Layer 12 of a small transformer language model trained on English Wikipedia (16 layers, counted from 0, width 128). Numbers have three digits each and are written without spaces.
In attention head 0, each number of a token's query is one row of weights dot the token's vector x. The head spreads its attention over the tokens so far by the softmax of query dot key.

Query weights of the head. A number n stands for (n - 500) times 0.00081.
q0: 551394636570495766556545512637353622573554417459549598550482613524495500389469374542313278556397399500533505428567540558428572407541518435492478440462723403577380609466431416572492409513568497489520477358478384560571398313573456551500588414492601610424526435565500360576536455584489563554485479371438500428497410352585527338429555534464482563522447558538574659544570453559753699518438
q1: 441493541507531459347620521493429549591654459612452353421353471461567420510532562393541472389462521530447416582476566415493691324411468577492512625589546386633432455514528470445583493563548488505391333546459507460640488385442374512525446516520515402523542586512351630575626517537342425468608562468466414421484500440527531443568404317594469345528551603534591603429587435524346803581567
q2: 500577517452406437444486432495643400548533531589592468359458493536483385576489579522493689504521500557573593578320436442479539497461559362604458529521536642528408606465538574516428313625553556568480468570553471544540451703532420414603569579576514461441541437617505650531408553566525482600425463565610581476678566589468439476579371461328531442547380550486441345575516546445448479500522
q3: 465494598518476578366430528556633382370370607506449491615518537486492552657444562503343768429421418417399650454475701445479300631606409563524353405479604482665509460577518558574587494613489567436639607320474543571621586679527575550589718526378532614445515575569601408451439560432720312600431488448633517546447417624512562668581571476512393603511416380754473267625564434650540313473369
q4: 554476517452524566500509570466509422613537674493479435410391488557466520569571471412611471528387555590398568540447689468578571465539527484502447427637581505451507591425434502424687518579444550566480516514518403435568567433546524407495483695675448579578401584391456486469450335573475605566604528570531564502464452534468496341437453456599507237470596463575427630481487442454448568635427
q5: 530363438440445447328479359587619554469514590280512545580268584533666503533497457379653586543350629467471393543643340474488513507375657382519577340613386616500340462761543568545570403524561438358289497579573399323617538568415392497500540581527309655550563448497416485576536546449291447512506605544372486543229378509566620544570506418602433487472512528491454479544427640666373360750604
q6: 508460590503454451517362554427534335359395777447648480705426380594337528607466581489453681508465713452426517404535526478489563640652494387541408518447426451478571465466535558480657644574533647378624590550481538455607525746701506628424448603469489631534452586560469356522357574461651481573576486415556438526491590800466473559646503483556467530463484513628414344592473423497366380431408
q7: 586605547376572630787598524424333508432427409435395509509605506523463603475455516503494303444590470449519425439535581561568569562461581526515351599396363598676403514617459595262519442497440522552423486436467552636587631393654593494486477397441472514409491406525610358436411434609609533413358435489488527349536472214325653512511536626373406548290577399400509648482266531511538575569411
q8: 538508520375464306603419609514564253503464474503541533662328520455497497516620698646519494500478451527479465261464520441402395573522524350475552555362450373485569555382592591530447463536555412268601497519426385634600582729489520589304401564530634657402456472432612519457526582535392598511558443386624390464637530648416585594442367533446558414520532377546486478615436467469424528439649
q9: 480533384480435607258526467348436454626387422410407636562555443420578537511463417599370332336603343632564571580415426525491592660494290474542459525437623573692448533437648342451413302442533480349438549421439459636515642578480470768598542410463593439352454555456440376559547558597488483494486523520590357465633689293477530554634524448377548798430589530429503372530559509475556447453494
q10: 463409565607606373482524395480544350668627508597279616450564524292532537402549381544384480385565652673478617589594550421569568433394543572396437537549402412612622592415473494549362551677612469509418543673338356506645386684323509486416572329480384415444561462455532561644400453526562584405561506381644439467630365578520481584441630561486531506587441421537494643345548488330295494605445
q11: 612461707430369417420420336436678478370469596418649442610477482631546483517541547489486620500554486427404376488680410469509320436590535550491347410393500530523588441604390469701526474588503557500636485554475344311595261462415426468480425625587526421559573591531349439543327506503419656483450671469515425772421529700486381536482543582636619303555421500431479702420415471342392414589416
q12: 466414554401542494494485433619503536591470582473629485554544533492324594433500483544426463398580655459300540500467661449428410540457477427269469614532565456458564737516554462544466597567686392494486381705365411567452607603474531529607569282454563462270506503587709552554321382500491588431357242460566444434665549533460552624385604626532525469350382505497485383708557438459315412356497
q13: 484648493690542396422338467538445389622455380560561503649573371526598497244360551482239594386409536459528472542521594432503395639522425414569379551535605481377557576559487274421447537401571550412698402469234530383396641527382530597668389394408519538506643766561421440605264439431578522465579491215536448643600333755468521493529555535608454587643515530590286395356583423385507487381476
q14: 571377565406439573213503512516510434595518436480570358474396503297456367541509470458707464470468289427531438526551587395613540285440547472604446547344469359496563445579490510607571398548506537510531617379491319557377430368294590550560367588519522398561285484439478778432633613491514423428649579509376412697500672470406518622458393287431402337275580687571696382719491392443568551302518
q15: 597447560551513455406310400378397454516500512380546617523492389514417565386609318461557419517495502350633543387490500453581543538556540444534636543460604634404567388453693500505363375334537565524564505303483627447635564407595583618492429440470440369509378508561551416473418525372492555354429366463637507398505604352487442476428465633528495653443527536548518515487495580587558482693537
q16: 403414439525465515394730532382234561620361486459441444465489424477660621312337516559382368511425438683595561665468336527393611484447369511561615590545686597369531675427598339433648533415405483399434401588451446418480476379285503556396541597416437418614486594332520520467454584481464404522403450451398497612553447342313497385500500577545421556455568585497394562453497582484520440560408
q17: 532587370565397404330493488516563340436466500531647386593438378353485306474643550426424856648215469471575401560302550557620351695639542588316630403465475460594598463401590402536494420461547350570589539487440453402623481399392775433361463486380430326575409385397257650468665437416584579613569545449497326533446381625645349510467509493630522407552588497787314513490573402580510612395432
q18: 446510485733444664463586500558381386485497475504386701649617477507646525496394507417539438514649580791475554613458463585656830487344399460553580481533344533245573594449504260620514589485525368478575518618307458307601194520584450590664425770427418305574380703630256606532555384486457521373440769674428413448240489420569365713426517302413564512507398538332753430262691544524384393640413
q19: 690556568287255759513567450389386494647588388383503526527362657573500477457451735572510365603674509293567257544588379532451475348444685549497371703415481457471665516504594705385651481219554455446407365355532475414453500504510542247536446500733452520518280543766556563516504633523486618389582451542364484591438507425461463466673437543697526549405360454364507596690570483506382550483503
q20: 594573539627471584305325488595426515675297562377426567445516344453357559592653576357435591421542497497383663310630539344655503478487377570457597520478648481391462540414676377627401491513435519369664535416402436503565629562561406654478401476462556384447538381439494446382490525318312624705524437310691463396603551566687461374629620625221451517715343542641581426574556510488732448535558
q21: 421512497709444701385543552474359606627485566564264755312645617458401585500413383528282129561674411400488691510491335550510582574420465487417432558529506513625451500633579604468487538471624497371459674346484482458520456389633429351416420548542393565387506607426497497572264488424655610455274542547500355394422516272558592433555672445497513595473512530440457503273553812561311520621472
q22: 570623503554517437396458438558673426627487437610527398552711585491421500544300727451387558600510351531503349307393451517554446787530617350371633735520394466470565725482503628704294320664365440486434378613566415561747487441606590436578528449541440644487599613579551371593515428631547599342520273367602507469514416666392555667510466462517606715484503276527434421586325315300385331276432
q23: 503470711409416491660520503199549535370362384420543511619329411555465511523636535535444477559668429466539351515598532517347734579562626534515473446472492399424426568478631702668544559477393553474414588478571663486660646555409398435463494363574383451474435471514622383600500602539314636438538500544586410690470455343545376411549406460486417440476475299391616509608423402600491540595565
q24: 459469517448470280536229568535444372342383371689471532583519608414606576445613546571370714350421420374437446610506563421400383575513401506314500589388390569687689727482437361526525684578519427467519545668500577497391690493425384666406383386368418510286513575565503594462347613410455418622512561339483531662649522726587534642588545487416453503376296573471602376755591311605497497398649
q25: 626743345572430665507644632418593509442594599623338405339800568470564426562474513419523432637601638539471487432728480381628608477565432609503444563640487543515391462504436486608561477322510429271334438336383359582534592595691351494415537532451484536582477457342503352852482605604507768546528493654439516473424523373510460360377512477500580677623411383484554536265500500675662410630607
q26: 439653351572409550540466309349407438418494484524431674775480592594384625493349688397288417662704475621557435598506423429330728508487552365483478671467443636522411604489476613353452394464665477429327362587579428365403446624566424510464581324552522480506526699456569375737298535607282558406437327551589469517469451534422469569503612530592538815595564460297554636289449533447318387490443
q27: 698578570613615478703476484377653345290389543664417538542476550336484530623527601480336363614682334315467287549591479614384467607609601603461363558429347361880644461574511566391533614576593410683513582366441497360304533537438558439497440430346396555588555521582688315573301573564460570469526466386369477286446575618622568568465708524555736504551424439329469662738397372627359652555421
q28: 444456496518412453511555462357540554258473545257665525460360578543727497379418497592700582605464595586676440754374617280414534562507687453699520291674493409131489352314533631607584486493597525438416325588607586403365469488500647362507644680568493507530371529686607443336589331493454531269583735636222541592369280664500300504355392381561573353517521389577325536417625446595507623649414
q29: 418615402408506551426429530396462549560594486446404460594488635567505483408376657508630698544468508546466426521448518610379562427560543593557596706480461556372561547506479422607331463558536418524236555593416417555459436478607573694592467268388585468301419628264422717520500575483385497509458437441449508417600612644388577696556319567606469573300640519605353547433508477552521383377564
q30: 481647543474693496670292410406703461331612485662424598376451539462662430579602677655319414690531536409507407593532562585602560456729649670632309392545397389601671485168450801651814470367453507422618602385504623564481566528405672399432457297394504645375666477518526447717329485507690768440776579471629460426453628638568679528492438713523500448426603489452119618492614553726597611492482
q31: 597406399720402486399497494552406342408597487545434434729507657491540439487490450607529402544413603461452756524497315506454458466585296510385594399542490750267480434700591468329715526371484535605551602519468415243594357397500413344651276786805526487400523563665326395555571462445570436562541523548517453588404480469605587490447518467379484538555576568536544411313596776519672413667362
q32: 829274414611554676589621460587436487435553466558472619468546631403353565364462623597705356457429527339382579669503439452597519460448531444367573585510527659360553530307504289650766421528591479668517476462564326430336395523395489524486464822674288419548538521524549479541530510569665626503718497688659319600324226762639351434525686444524646452644378500466343511500425705566511588567560
q33: 652525449462639562531477489553569486398514390674466314732747425416454389602636695467370530414515424341540212535630523670489443277365597462352265750320427465697641602977694684500585388759628452710257724459591424390531412610473268377526234476405485561375527653562474394596586588305585640350402436356386399415587470622590403480442528595564537600521408496299577416707559500518590396396362
q34: 340433587475435380572558520631558553548426545445646380395539522575523490595511287439673662423348557553360657175503558393585511443570346489460632195560579643280532351335453191362452604386319490609738411601657544737572544618504698500429474553726528450487581382398316649441580640528470579756442387448562449493622644522567456397776419657408579377543387613545742443425565332315602446478605
q35: 545280274655752517492318287587562514390482544472511443477527248381330448549542565305552630486624417421584403391529430537462508491647388454640395802436504458487607558714783610655548318462668519368552762315390609663368708569352480526421402472371400420476477431464462287489590493421468581432569492411826395481306120492455540516335570569258279576418566322582485386823397385529722512492384
q36: 513371528608497722448414561476596452803555523415446419573256482606585536470551516477705500494369700324441527451577736576749442539524450483455500281487385500594395351471452686503513294415392619389596622487715519605317503493398486426446552772689540620562432339640470473579270529554540734416546571536518494341394581468618314444545534691517602215468638602726593572368658394500399490459455
q37: 385497343413172296351359632598456483231497719431460500470504697396657436409569427538511662559533556507504683639601399543260601546565450668534472523522376526581562266492522457500475396559433371421536405561588598606534701308548415586227342555515561596373332555426456617287516553323496394551416682564387657537382457584533476637426490427366323631599560476303563148523454522718616511936427
q38: 386360597456612695468423282375570544607437558601343375650431383497576601441469381449555607482296616391778364384378571567553193420603383556432506600481421538535569596663545456559384411472461488670613610665437398466561349412428477512525613309450512566560487509596519597375611530410580448559181416347737488497389404503500482575452555532562546460521579367386350528536497456408616437275575
q39: 683697485375610477332529346575391554701585490388403600262403429484263682361368493439577312537653674457469592408405617420625447359386482360592425800496524420306428490508482577368479331543282493287420453335641575708558593423299440613397482423418489601586618728555354500615284414397607608383442275339548521317346489358354436433507595655457531647316705375514526673489451442544397460438702
q40: 486429566489471391282511659514453597751382517511600543402358426507447618535408625314552950561221537575418560372483576556634409196528514479507558715408624601524682520504398603348420347514376643416552415789442582436605342454689474542312650523606455439435298439445560642355374421223374403458579404438482711518749726430394601596626572428528431534590421590594399400522231471439591457450456
q41: 666467572542536450662317621468507374361403469449535711709398800383628417500567567648421576263367480711609601656580619545584492561483576588395614474580425821570440399393568462690280604578344469579627528534500362292565422633687244476528652662602569443248581418602623479455405466590459459612608465552664513421378566757545323397325558486532565652741370457410586411426507553379496600564554
q42: 396589566625684440605552626564405457543460375342387410497635457476419550452564614614528647308326506619453329480430675434551497805548567471407540596510640490571574522531513594147575702339320481434434516547401497535710519493723378373510600690449686419358477451599426490403580559532838434411617586453633685592466516470382515433608541487471469442551581427551779562598484477466394389480392
q43: 312585636648659483536671593407286666403504462146351512376430573507478496519438504370691429604416485656391504307429476184523583148519546164653690438415689567409363403606640525663378638441523832616492430385406231562556534601790554639512432521364553571414543468267531437283567756388475390562429562393581440316504736354477585455476418602259466463343579489638468374463648583303592393516358
q44: 602462533862493374485438304593266429582664497496569604474543463450651542421425503569447689520452311371493496704452456458206588641425390294741370576489678449412449548738507465619570451565684532541395435732472510525441507454507397344278656577529278540417475547465604507472422483390323251261445647504511386397266353545375442421212629304697545466581605588482709406701434496517518376638459
q45: 257490369387525403475478345715295510801429579352557663583376511464414400563299507682465306416323375518503577289480634562366459614546521638285453462479586464488557656469688588641662607365360583442497309448432534645475592261472500542549478420489590561312369589551595493459298422514621459416381331483661476268415640345553547721221591482349720697368490586559306656507586568665489532521591
q46: 388449665550409633471241387279551581526401451321532575708464671444460605468418534432486475483474435689168648529537321517500515500479602450463411200326670457337629534535262558397601553726586514555364396745528414453463448504346598394343319757539416540585521525655717271556346421535669465397483528640667804500541379589543320478377592464418667398574566658360471446357580569381518410525377
q47: 640460593452575682578319464635486402630467487569479590252601612417623412421583285556667484480617480510379541618609336490396504536493281559436447441603537440527758693436532294507236503674396772479402684534369430406589490612361661610659500299552429637551465440373434657598433346490537405414453739632576693457402417446469385297380529549320540390321510572667521507599473339203418553528527
q48: 234440569459527378420477684570628616396500442442627444477414160609659605522429316557373661331382628611536562649401549315396595741589555571691376378537410470385463386585633440485551741433468489687377463565547717489568798400347610342556485404344398612309207534418448481533476385511619330261436215482646400648562504260426454535327572474437395296681550675464633279617453478458565538624571
q49: 518314563529552504478378631615842596406607626485398410537721654457490440583569407376376327692637624410416803548524467602540708513540604141504534412586546577821242476543685664417609677231458567545444594472622490576622378586504565543316399310507387471550449547538594467422547420264446514615396565595519531630405425477525805685511633496439426668619486490429526387295324467576429467339628
q50: 563514427432347539562529408589670577544507614455339425413507726579527448610528534500503569503565510489383556654717478437454914467422778514617531724482303738405539514318339573617618542514534584606417429486569422414391294676507387447745426714550517259520611385541568811816473614620424514373527511559511555482679326337518601526500382378507420545427227513542475654331562302476570338684544
q51: 603365296299282418511447529869610553364557540371661747447425461713364409511593368500529453468412543302514541323525573449440552621511806380708404663407355326289545557618592717418536482485533577749653395427716597362534486592583512315194431276537324549534481296619422485423484630482704471304464399496585403542492377500567372555701459568455696429437580581375805492642329417443523451481357
q52: 550607403713667818622478382522356353553590620473668700318667564350527457428391618497340570421489438438486582500465474507746751383630550402582510469514493522375471423500537613580482528176454344552645682660374351544530644508551400213500481309685536365403645548367493409486324749823885567572500424429635677377523374481547490447463570482666440450514581558632511529443535559690560452272573
q53: 531584721504626570399532615736446537606349479743248500633291559448470683570578679406472581292446557683527622482349413655665545729307347631576372462364397654645429629385630496567383438475480421572503440573411449525597623344532452521359424424518649696562408279310630468435576803559511493465602363438621625316670567478507587474564617390528384548566521676601568585678555219547707429536584
q54: 645437542504538609247421496460414632481518654369737578455641412503600583169662486620630323581440542375650504462289542482559669402621777478720296610507572646426548298276697631496597500378646381716486330608561645419530496293366586504607614504574449414578415601649419456630759593394429554288692482226557691519427401619427332569567439641375715504531511298384628485574514481416379422560634
q55: 454582589672552520688279586597683551478390528395623594448366661653312821615543552448468665565665352374176347352637389461561538354697329536522424615411283679632525576559441655353472475446545451552665428634493731565588486519518485564586381295579496631460345529479306504567566517707473686496455676581534510448606471665561596575646348496389668652574587480157588580436584485356493522675628
q56: 426489504414855327523431399357489372449231577488345455519632355281394489628602651500197285568585374443394519655740407389556355430380429492337410544328584542538587692414477488541448667504500570461606557585631493428515522545614456396571671532496437610323655435515504477599329693153464452537558782478496449651512549791519436496427770439301808281447697362559400530452551443367562645324565
q57: 425666620478675536683318441355341280769556613725529369548474818487616493344555531357514217649262483493518292496503347514355477218757673489534455667399518666577522490460478551431432393559493471246482609539616566642534570645423612540533549492780625323420314485465504489400524669482527528435493380653455577537599348439351742466456483720464574565425634517518192529442358574372331389367587
q58: 567446477394345583317403558489454471551605217556477565512694682308465400545523580779478379572341134530662455418381372674455200386511541454363431391560529531576416354286558864663437452386507760461470466452544355378519533222321552369504524504644195588591675442778352633356484445526618552364405685596323500434492624397390504508404531676553482488568570464645276462424611320504238500450409
q59: 641667359437529604489439718195550696467483531485549560363655661361470658556584604534517331503661554763486372406480399493370485520430292415674406515960323546406564497469482542388579562595724431547675391562408527591629643489489582483500525666381600394442686560497661616575428493424658661577527633387234389410529542500427543683411455383567579515401568612569407334518302727580406511425550
q60: 640477667504579580558318399536562477525365181466488642542744361436523667460504601473480393384479275390394544324593463567666288650492396545395504276295634479500635329676646583532460364329539512696555748544520426581579324509365590709516492522500452279407589344735374484674539645448596864303422419492462426571338673453645523415611590721609468774435555641723310798581914570570859475393554
q61: 580487464465229299496276517447554550449503534607308373370550460546414535560581696537272456470684706239353357726352543707433353500542503411511446534612394339527703537508330351433728566521394569482555542562623344500684418671734720570444427443384382304620468604571511429407641469531417614272323546210658456341493391493437513504418529482479551306573493367486727343623541397540511586572358
q62: 563338317594461454248485395644527371421507313484538701663629421402298574500474373688315699601264471629397493543367353452443492767255552238672731440414636450454458609685647402443415563515496652574260443797551507508368610700443552627572492744610745316409481446580492515496545423668650275568587372374276558477532436555474504741581416542474574644337720653396604477687393290500535519592572
q63: 442493432204631649594721668602593448607360589400533680515552424622545565379595532433586622639466378485571341613367523708427355704493518364307419500318372496598625408492485611540392367581447622594393562536610577790170571405419434304584564272467604633358537544595548460643247535522292532365218628378607616353719489297555538619600524762602536566417585552367466430349411641490289645645504

Each question shows a short text with each token's key, already scaled and adjusted for position as the last token sees it. A number n stands for (n - 500) times 0.0016.

Then comes the last token's vector x. A number n stands for (n - 500) times 0.0084.

0 "A ": 508498500492494504493503497502494492492499508511521495495487519480484486491508465523514573466564433560578445372557583541732313610769416749596521460544412649666429585606563528580451720463532583
1 "(": 550524514481456560532431574523351482598501618598574407426456606554435490415491442431442647442516411503678386419499629556542263698622607558598664492473618572631351570512572461493497529432523429
2 "par": 365469473588492554642628588588386519564514621561586502388585593545510464472461601510439715420414441867665461378614746486485311783364625468504466401410738482555529487464613389520518370419523500
3 "ty": 427446574536405503659433672593351430611449666540573541406682605512568492473429631529514774525412480828556467415571729489381286831462602380508573533631651529587505552500676395382573378480496474
4 ")": 523454508433486482515555544586461412509545536601579555401535599508513461510422516436485546483477430710704532499565632510541281732429428488452509473457640404473545517480534385445558465397483386
5 "\n": 493498497512506497517498515508508481502510497520506535485498526471498448507481467505489601461561445551608442383583580504745305629737419723607543470536422618647444578589571476571458685435553569
6 "197": 526542444435571503478545484447445526417511479572445517471547554513654432487556508550421626497474461532737434248740571483637291607583468586524714367455620505414443456462478412650616579461391645
x: 396551481297386501409550614734423411618419558474443682309400532369579469463380498479381597514544435532491566269517423397426351316611426279547430450305403558540601539432499582482275562577446719371465491618434454538567637426518612614488323356503539636372669461385398647335352421395552566633291676534333507634528619593519423671691505657555493567432582563457389532476718409465492557484414
Which two tokens does the last token look at most, in order? 5 "\n", 0 "A "

0 "su": 482599557532479595534446580483373457549388547614587474339583612539452501480457501504429750471481540698555414429530698391473168842608531552485581320589646578507468579433522454444448519585464525
1 "e": 411520530542398569490446612446426459579345559566603545353553596499552476530414520532431737460434502709583391474557641369507148826569521540465553324596691561503538586387518425480456491544478506
2 "h ": 501503509499497493495491497500503492493492508514522505493491512482491485496504463529511575461564437565565441380551573538737316607770417755597520461538405651672432592606567527585447731464538582
3 "& ": 477490499489463497476500517532439491594494483534558472440544615611537416416437504479465570415513416634577377389508648495634318654680647644606539348554583513548478539491574487566453617516519439
4 "T": 562426386468408437486591557588426448596397499644530442329526618527460456421317447520443770340532331685619435316515675431447165869461754610627558421487642497527534487390672340476588420605409439
5 ".": 578378468653588424650593546606352358598631504588648356328642692596470510351289395356521561388499385730556507390484688515491210781457647465645489415579686641585488444399490359514533454588431321
6 "P": 497567485437550454384589550597529439616478597556432470303584699602498593478440526477514639413465455674484369340487699466400197841371628537544569435424627447392564455256490514563582490475408478
x: 509528584524426421470564565531347671623478391490633590456537425564458468454372578393288548510289558460610655247474596460450374435521436278509433546504685451205676492513515612421333468484349636518476494360633451658743535555505556607303365405386532629390383509664588407284499546475660378465463445443520588470562431551439648447625397620528347524626617676558403482611356611453573451477365
To which token does the last token give the most attention? 5 "."

0 "L": 522515523510509569556520544466426506545446545563499458402530608468454508462459461479468675439577422616578464374546660501617280724674585669571575399586591600635449613493561460561474632521476512
1 "P": 500524500512482567545537570465443488548460518555520490397538618480488496470447470489495660434554420626580457367536665491631286729642556644576578368596605611614471602498511506572461627506481521
2 "); ": 502502506499500490493493504498507486495498502517523506497492515476487476503492458516506572453571431555594438383557578532745311613769420743606528470529404648660441585598560517590443723461544582
3 "I": 455390419566407471562598618538460432549421566660455507351644583533509465478390539456459683386439433735686465295621741490465205906597648554516645368490635430507542399306542341565429528514378489
4 "van ": 453404492625465420577598518495331445574570582579514412320622631662570485416431418499527642367489359760483505327530761439453248715659520534581505437485573401504359509432632466555625485412395481
5 "Co": 600542481412494375424582497545540345577476597523452355298554666563534554483447371490490717383464333834486433449480744519406200732517615552499630369538645444359456438292558469587506462476451426
6 "op": 595552463464531479424663477687552359662488461544405375273588600570516453524402453494459762463425331778532389498457777534281247897477696467478558447564693363388423555233606379591516547595493520
x: 259206435736578435498322528608424541644474402406511483415447493238261605427334495617566444575366617544332511221570509442414562498532486503671596578657551517503858480482546613299389407323304516579519492460507492630526501467458622580420458361466624353494389365650410224420468466409460527436356391427492471597482635275529530407573499483389589530535524644551420645382672406412562535437545
To which token does the last token give the most attention? 2 "); "

0 "ia ": 503499497495491499492498502500497492492499509510524497492490518475489483498505460525517574467569434572570441377555577538737311612765417756596521458538411650667435587600565528582444726460539583
1 "l": 391488553578461591558543573468440483560396676597542486394451578544477490470496546489335660481477544681484328376600671604539208774414709659498623501375741438567612469418588324454489483462371547
2 "ac": 407415421571491436607593648607393421533485713458560408330654638530485465456458451473430673455409391808586404347509745483409272768392682521522642394444692565543663563457625410470398408615424483
3 "era ": 488542543467455511570540605551426440551453537526483425399560656459597444393473438426487580438522447764563465304526592550522257741465632502632564474618630506604487518443618482514614506506479409
4 "– ": 487536517494427458473521547554424462488510584445540522460535611521500488411506525443469503465445443575725349409511632548674367611531568528613575419421627471461468602506555565551446506458486399
5 "Q": 544435432497460344455591627586385335606578533620668480265518587536504509324397555444514701371438389727536371439618704516452303827484638526592593380507626472529454482509587428397516368513331427
6 ".": 617463314676669517637693512604349308530712455545661412337632701620513516374324434344536549350469423705584454420521678437496227798548584432710489393534609647450502451432552383496559422546390385
x: 289716469348468350526620625522462560638427289488475623416527400487423684437435509605590357703600449696559611148475518374445257445405433440366614533491710435436590533588584623555467468562456514685482512635549420493557385568550486618346310427489402598567415434303687348349430561266419387433358545507674683451587564448344318515569441673492452453554619506431532517528617511450522515440444
To which token does the last token give the most attention? 0 "ia "

0 "S": 533504518505506570531508538446429512534447539572501471411573610485480505462448496504473662456549442603575451356542655488613299726658539668565580374592569596612473574508557502583477651500505527
1 "in": 439588547574468544581508713516357424580389598569492387293586622605494569449489469463413755492529378676527371380553669507416175853507645438491591394634641588606544480332558433606438490550441516
2 "ar": 351350514590503417623582611589427401595305677685506479346566662499491508473465573469467779430518406708517375349576693462373179934460582521386500510545751435466424476278675359510559486529421476
3 "und": 560390441518480495505613478597448445599351544620458483380547661646559514440506453497457704523537345679554455543487634462403203737540563424252480476534687444440519529368619456480469440615378391
4 "in": 621475415420491439517571583613453361606385468574501469313491590524515477474440460486399758502577354737510442471516641511441145717513644496457562366618784527497545575340604489525547518676471447
5 "ar": 640614456440535494482621483661540430629398555644474539308465610476543467480519615479469748414517438717563361385539686465473190856415626558429552449603873463499434515361634413441547545632469414
6 "ia ": 503497494505509502507497500500508496497491497514519510495490521484495484497505459524512572464566430568569449375551572543739319604769412756591519456538405653667434585601565530583447732464538582
x: 257643500461488538379546657444409439508514434403562632552324466559435434622325500390534714542489474736554581330514482502622497168556481403361604388372509421520455520588666557576480456542458546474521455630488631449543530420472610487468467474554472531405468443414430447537413483429502578504504448496286539630448685497634549681569503642376431603456484449598234474394433476573467654441480
Which token does the last token look at most, and with what share of its attention? 6 "ia ", with about 100%

0 "astern ": 507503498497492497489504500509504487492501510514528496495475512469489488500506462524524573454569422564574443385553582533737316614763416759596518463541405662666427587608554527582440727462542585
1 "China": 474568543561435610650464523443365445581420554584678440377627562509610489428463498518527689389589442768653401458483752468505138842510351647525538479531709500429442431453643450573522504563293404
2 "\n": 503502512493495494497483511494494484506509505514524521487500518469490460507485461515506588460570442558598436383577580518749298622754412737609532468534406640652440586600574491576451709446555577
3 "7": 483420528534458458542502553488408479534502530569501560274630590431600439388411551452488765311378485589643290264722644462505194833637610588617673448550670432470495506498468476575575492395458541
4 ". ": 522456522574539460481458496561465532519520470576456511452435638434527471485433435429443705461519487435711362452515595426654303758681594595616600530443570452601507477390562408600547513417594534
5 "Y": 534483482459493419444571571505428478580422534622559487373528697498457476443386441469437797378517408646578432371563589404400174864586710630631613534464486429556493513323610401482634415442441450
6 "ush": 556577480422476386373568489606532365591470535511540368305600568577416519574403482434409659275491380676453497457515705349302137769531670605581594535424503408504517358316532386573600469479364408
x: 396505481648559525556551515563339606576402213525564534421442412503419701497493452401273445534436389435502589286464600268474381467565533310577541459576655401477606464597539507544535514584661803540440276404554397570785472402354632475441392565479545683487386540467565393385526417431571415547424560444537651454435597565342432594544417654373756639469689443634509584555541702616493552450497
To which token does the last token give the most attention? 0 "astern "

0 "all": 511530500515531573545517551465448492540424523563542498434523579457498480504456478490471672454580441605542455395544629466622277723639519684546557389601567623647459583531554454572472675525512542
1 "mark": 498552478496483633556528591491417456580399502598533480385561586458516496464432454470435697419529480657574460430491660488557235769552540642561551376602633593643429606482539467600514629554498554
2 "ing ": 502502502500495500493497504499503490489490509516522505499490518480488478492499462519499580457566443551578449371551571533723315623756419747590531460545411651665434583606565517584454711464540580
3 "Act ": 410569502590386514575562559548409396528495511512537431399534537560509397348437437399476585426459470625617453413488677527545220712614535520581576424599681500610412503514617435555646484440443556
4 "197": 522435388527494417517600502471439503460477540550515511462557549635644447451625505538424556547446492614674504272691612509560266638513480548492625362530668563367424417520577451544722516571337631
5 "3": 575501464486543472555638582504425402608467556545551514289597539509705513461467568536472559429440551730525486295573723519462237810436381556567492436590838450404473404425626500508600448529461561
6 "\n": 497483477497508492513538521529529464507538478546490534458495552502521422510476496486466582478547502532686449402603617457727296664712425667584544481531480552591483561511557417580467627414544537
x: 276636472465483591458509635501478481569441422433567583520306543520468454578359508398524735604390495689506520343439411496557491134548428421338615303402544464434476478558577574521405532518492563521471479658482522493486508408406570498474464452566461554348452406471494511471459475439591512505489460526296582595461680527601534694593493592441477594426505544565179429506508340504491577419455
To which token does the last token give the most attention? 2 "ing "

0 " ": 505498498492490498495499498505501488489500512516519503494491515478489482497505465521507577465571437561575437375564569534740310615763425749601522467539414649668436584607565523585451724462544582
1 "| ": 537489512513467499550516509502472479514542493542583491475476570512524411492509523414408607475527456565727356420560712481682330687696564590597603424529613466530476544446554502552395550448425494
2 " ": 505585524586459467571557479522563484458524552649442515479535591441521429435454439408379731413519421543613395315576689383543255809552624537619624514537730415559500382501501386584527520339510536
3 "| ": 489545444511510452497563516511511485499575509566583489526393665509485504463508475331449630515562397538671365397542766402596369737636556592558670446521623456565534615470538489484400503451376484
4 " ": 435491432533580465536600460512622532446521510640406500492499661472518447446467437342423721381548372551573415268578716314462224810553623548600613496563778452561538427476476408556559489350463505
5 "|": 446490520500553543500584504539419501487619484571511531482470737414469498459391404300492614443582374672742420388561789470618256750462508593551628448506759388571500676369606413510514572444414395
6 "\n": 498499495505504499510501506510518492503503487522502530494487531473486459506479449497493609453574433547589442385568585510744304626741416735606545468535418635653442582603566497571452694442549577
x: 273667476497501565418533663467462417525495438416593620559341490543437433608325510386539730542460455763539533331510451501614489163554461416330603373384500431489441515592651544564459456543475530477507480629475608455529514420443593482490469468552485558390454444443445454532415493450528555514497462491272540643446680502645552682565490628397449620440499473602209472410474453541471628409479
Which token does the last token look at most, and with what share of its attention? 6 "\n", with about 50%

0 ".": 513500498476478507503482527489472502531502531533554513487504556454483484483470479495478569465578451545619442377563582513707305696682467675593557466573502630638459588586539480564479664494525559
1 "Y": 485539525516449577589532566457465468569415573542589510350596658538494493446461459510481669452582426670590446351545621482539262829569556550537565451583489549499501546456567409473581506564417517
2 "i": 398440486606399579593599596521374347536437618542561445321568615548481563481418479485444620488552454751544390369485682558375183797499543434492615414515580373345536482381462452598428480560334537
3 "\n": 503502510505501492501484507498505485502505503516519519491491517469490462509485454514505587457568437553598438385576578521751303617762413741606533471535396642653441586601571497581447714449554580
4 "18": 602447492565501413526527458485453509506461501662421538378529619366618411472390509359358802510370500535656359375752631527536202810632613535572723388564692453487496477387515548652533412461398553
5 ". ": 502498464544557522506484524545487540513487440601475564471408598423553396534417500461415719464490541391806391479536604433652335779698588590572595540434589460532492465365537406617506459411575580
6 "Y": 528509513445514432434543585542439481594438488657550517368518689501472457464365471466421802415516425613592467375575604392405199870579696632588633525470488434563506498303624388504612400434444421
x: 432519369603667434413503308455364500613495389439573590435548478668468531517344619439494656524472400529576559349391421321444246306529436297515492424600748414362558511471502536478589505516449650506462561584487506482794660457349486492480467340376448689406401562519405346312440355486648552450363558610519560563493376430534396643675597516411589528372556433480425370511709634440462464520385
To which token does the last token give the most attention? 3 "\n"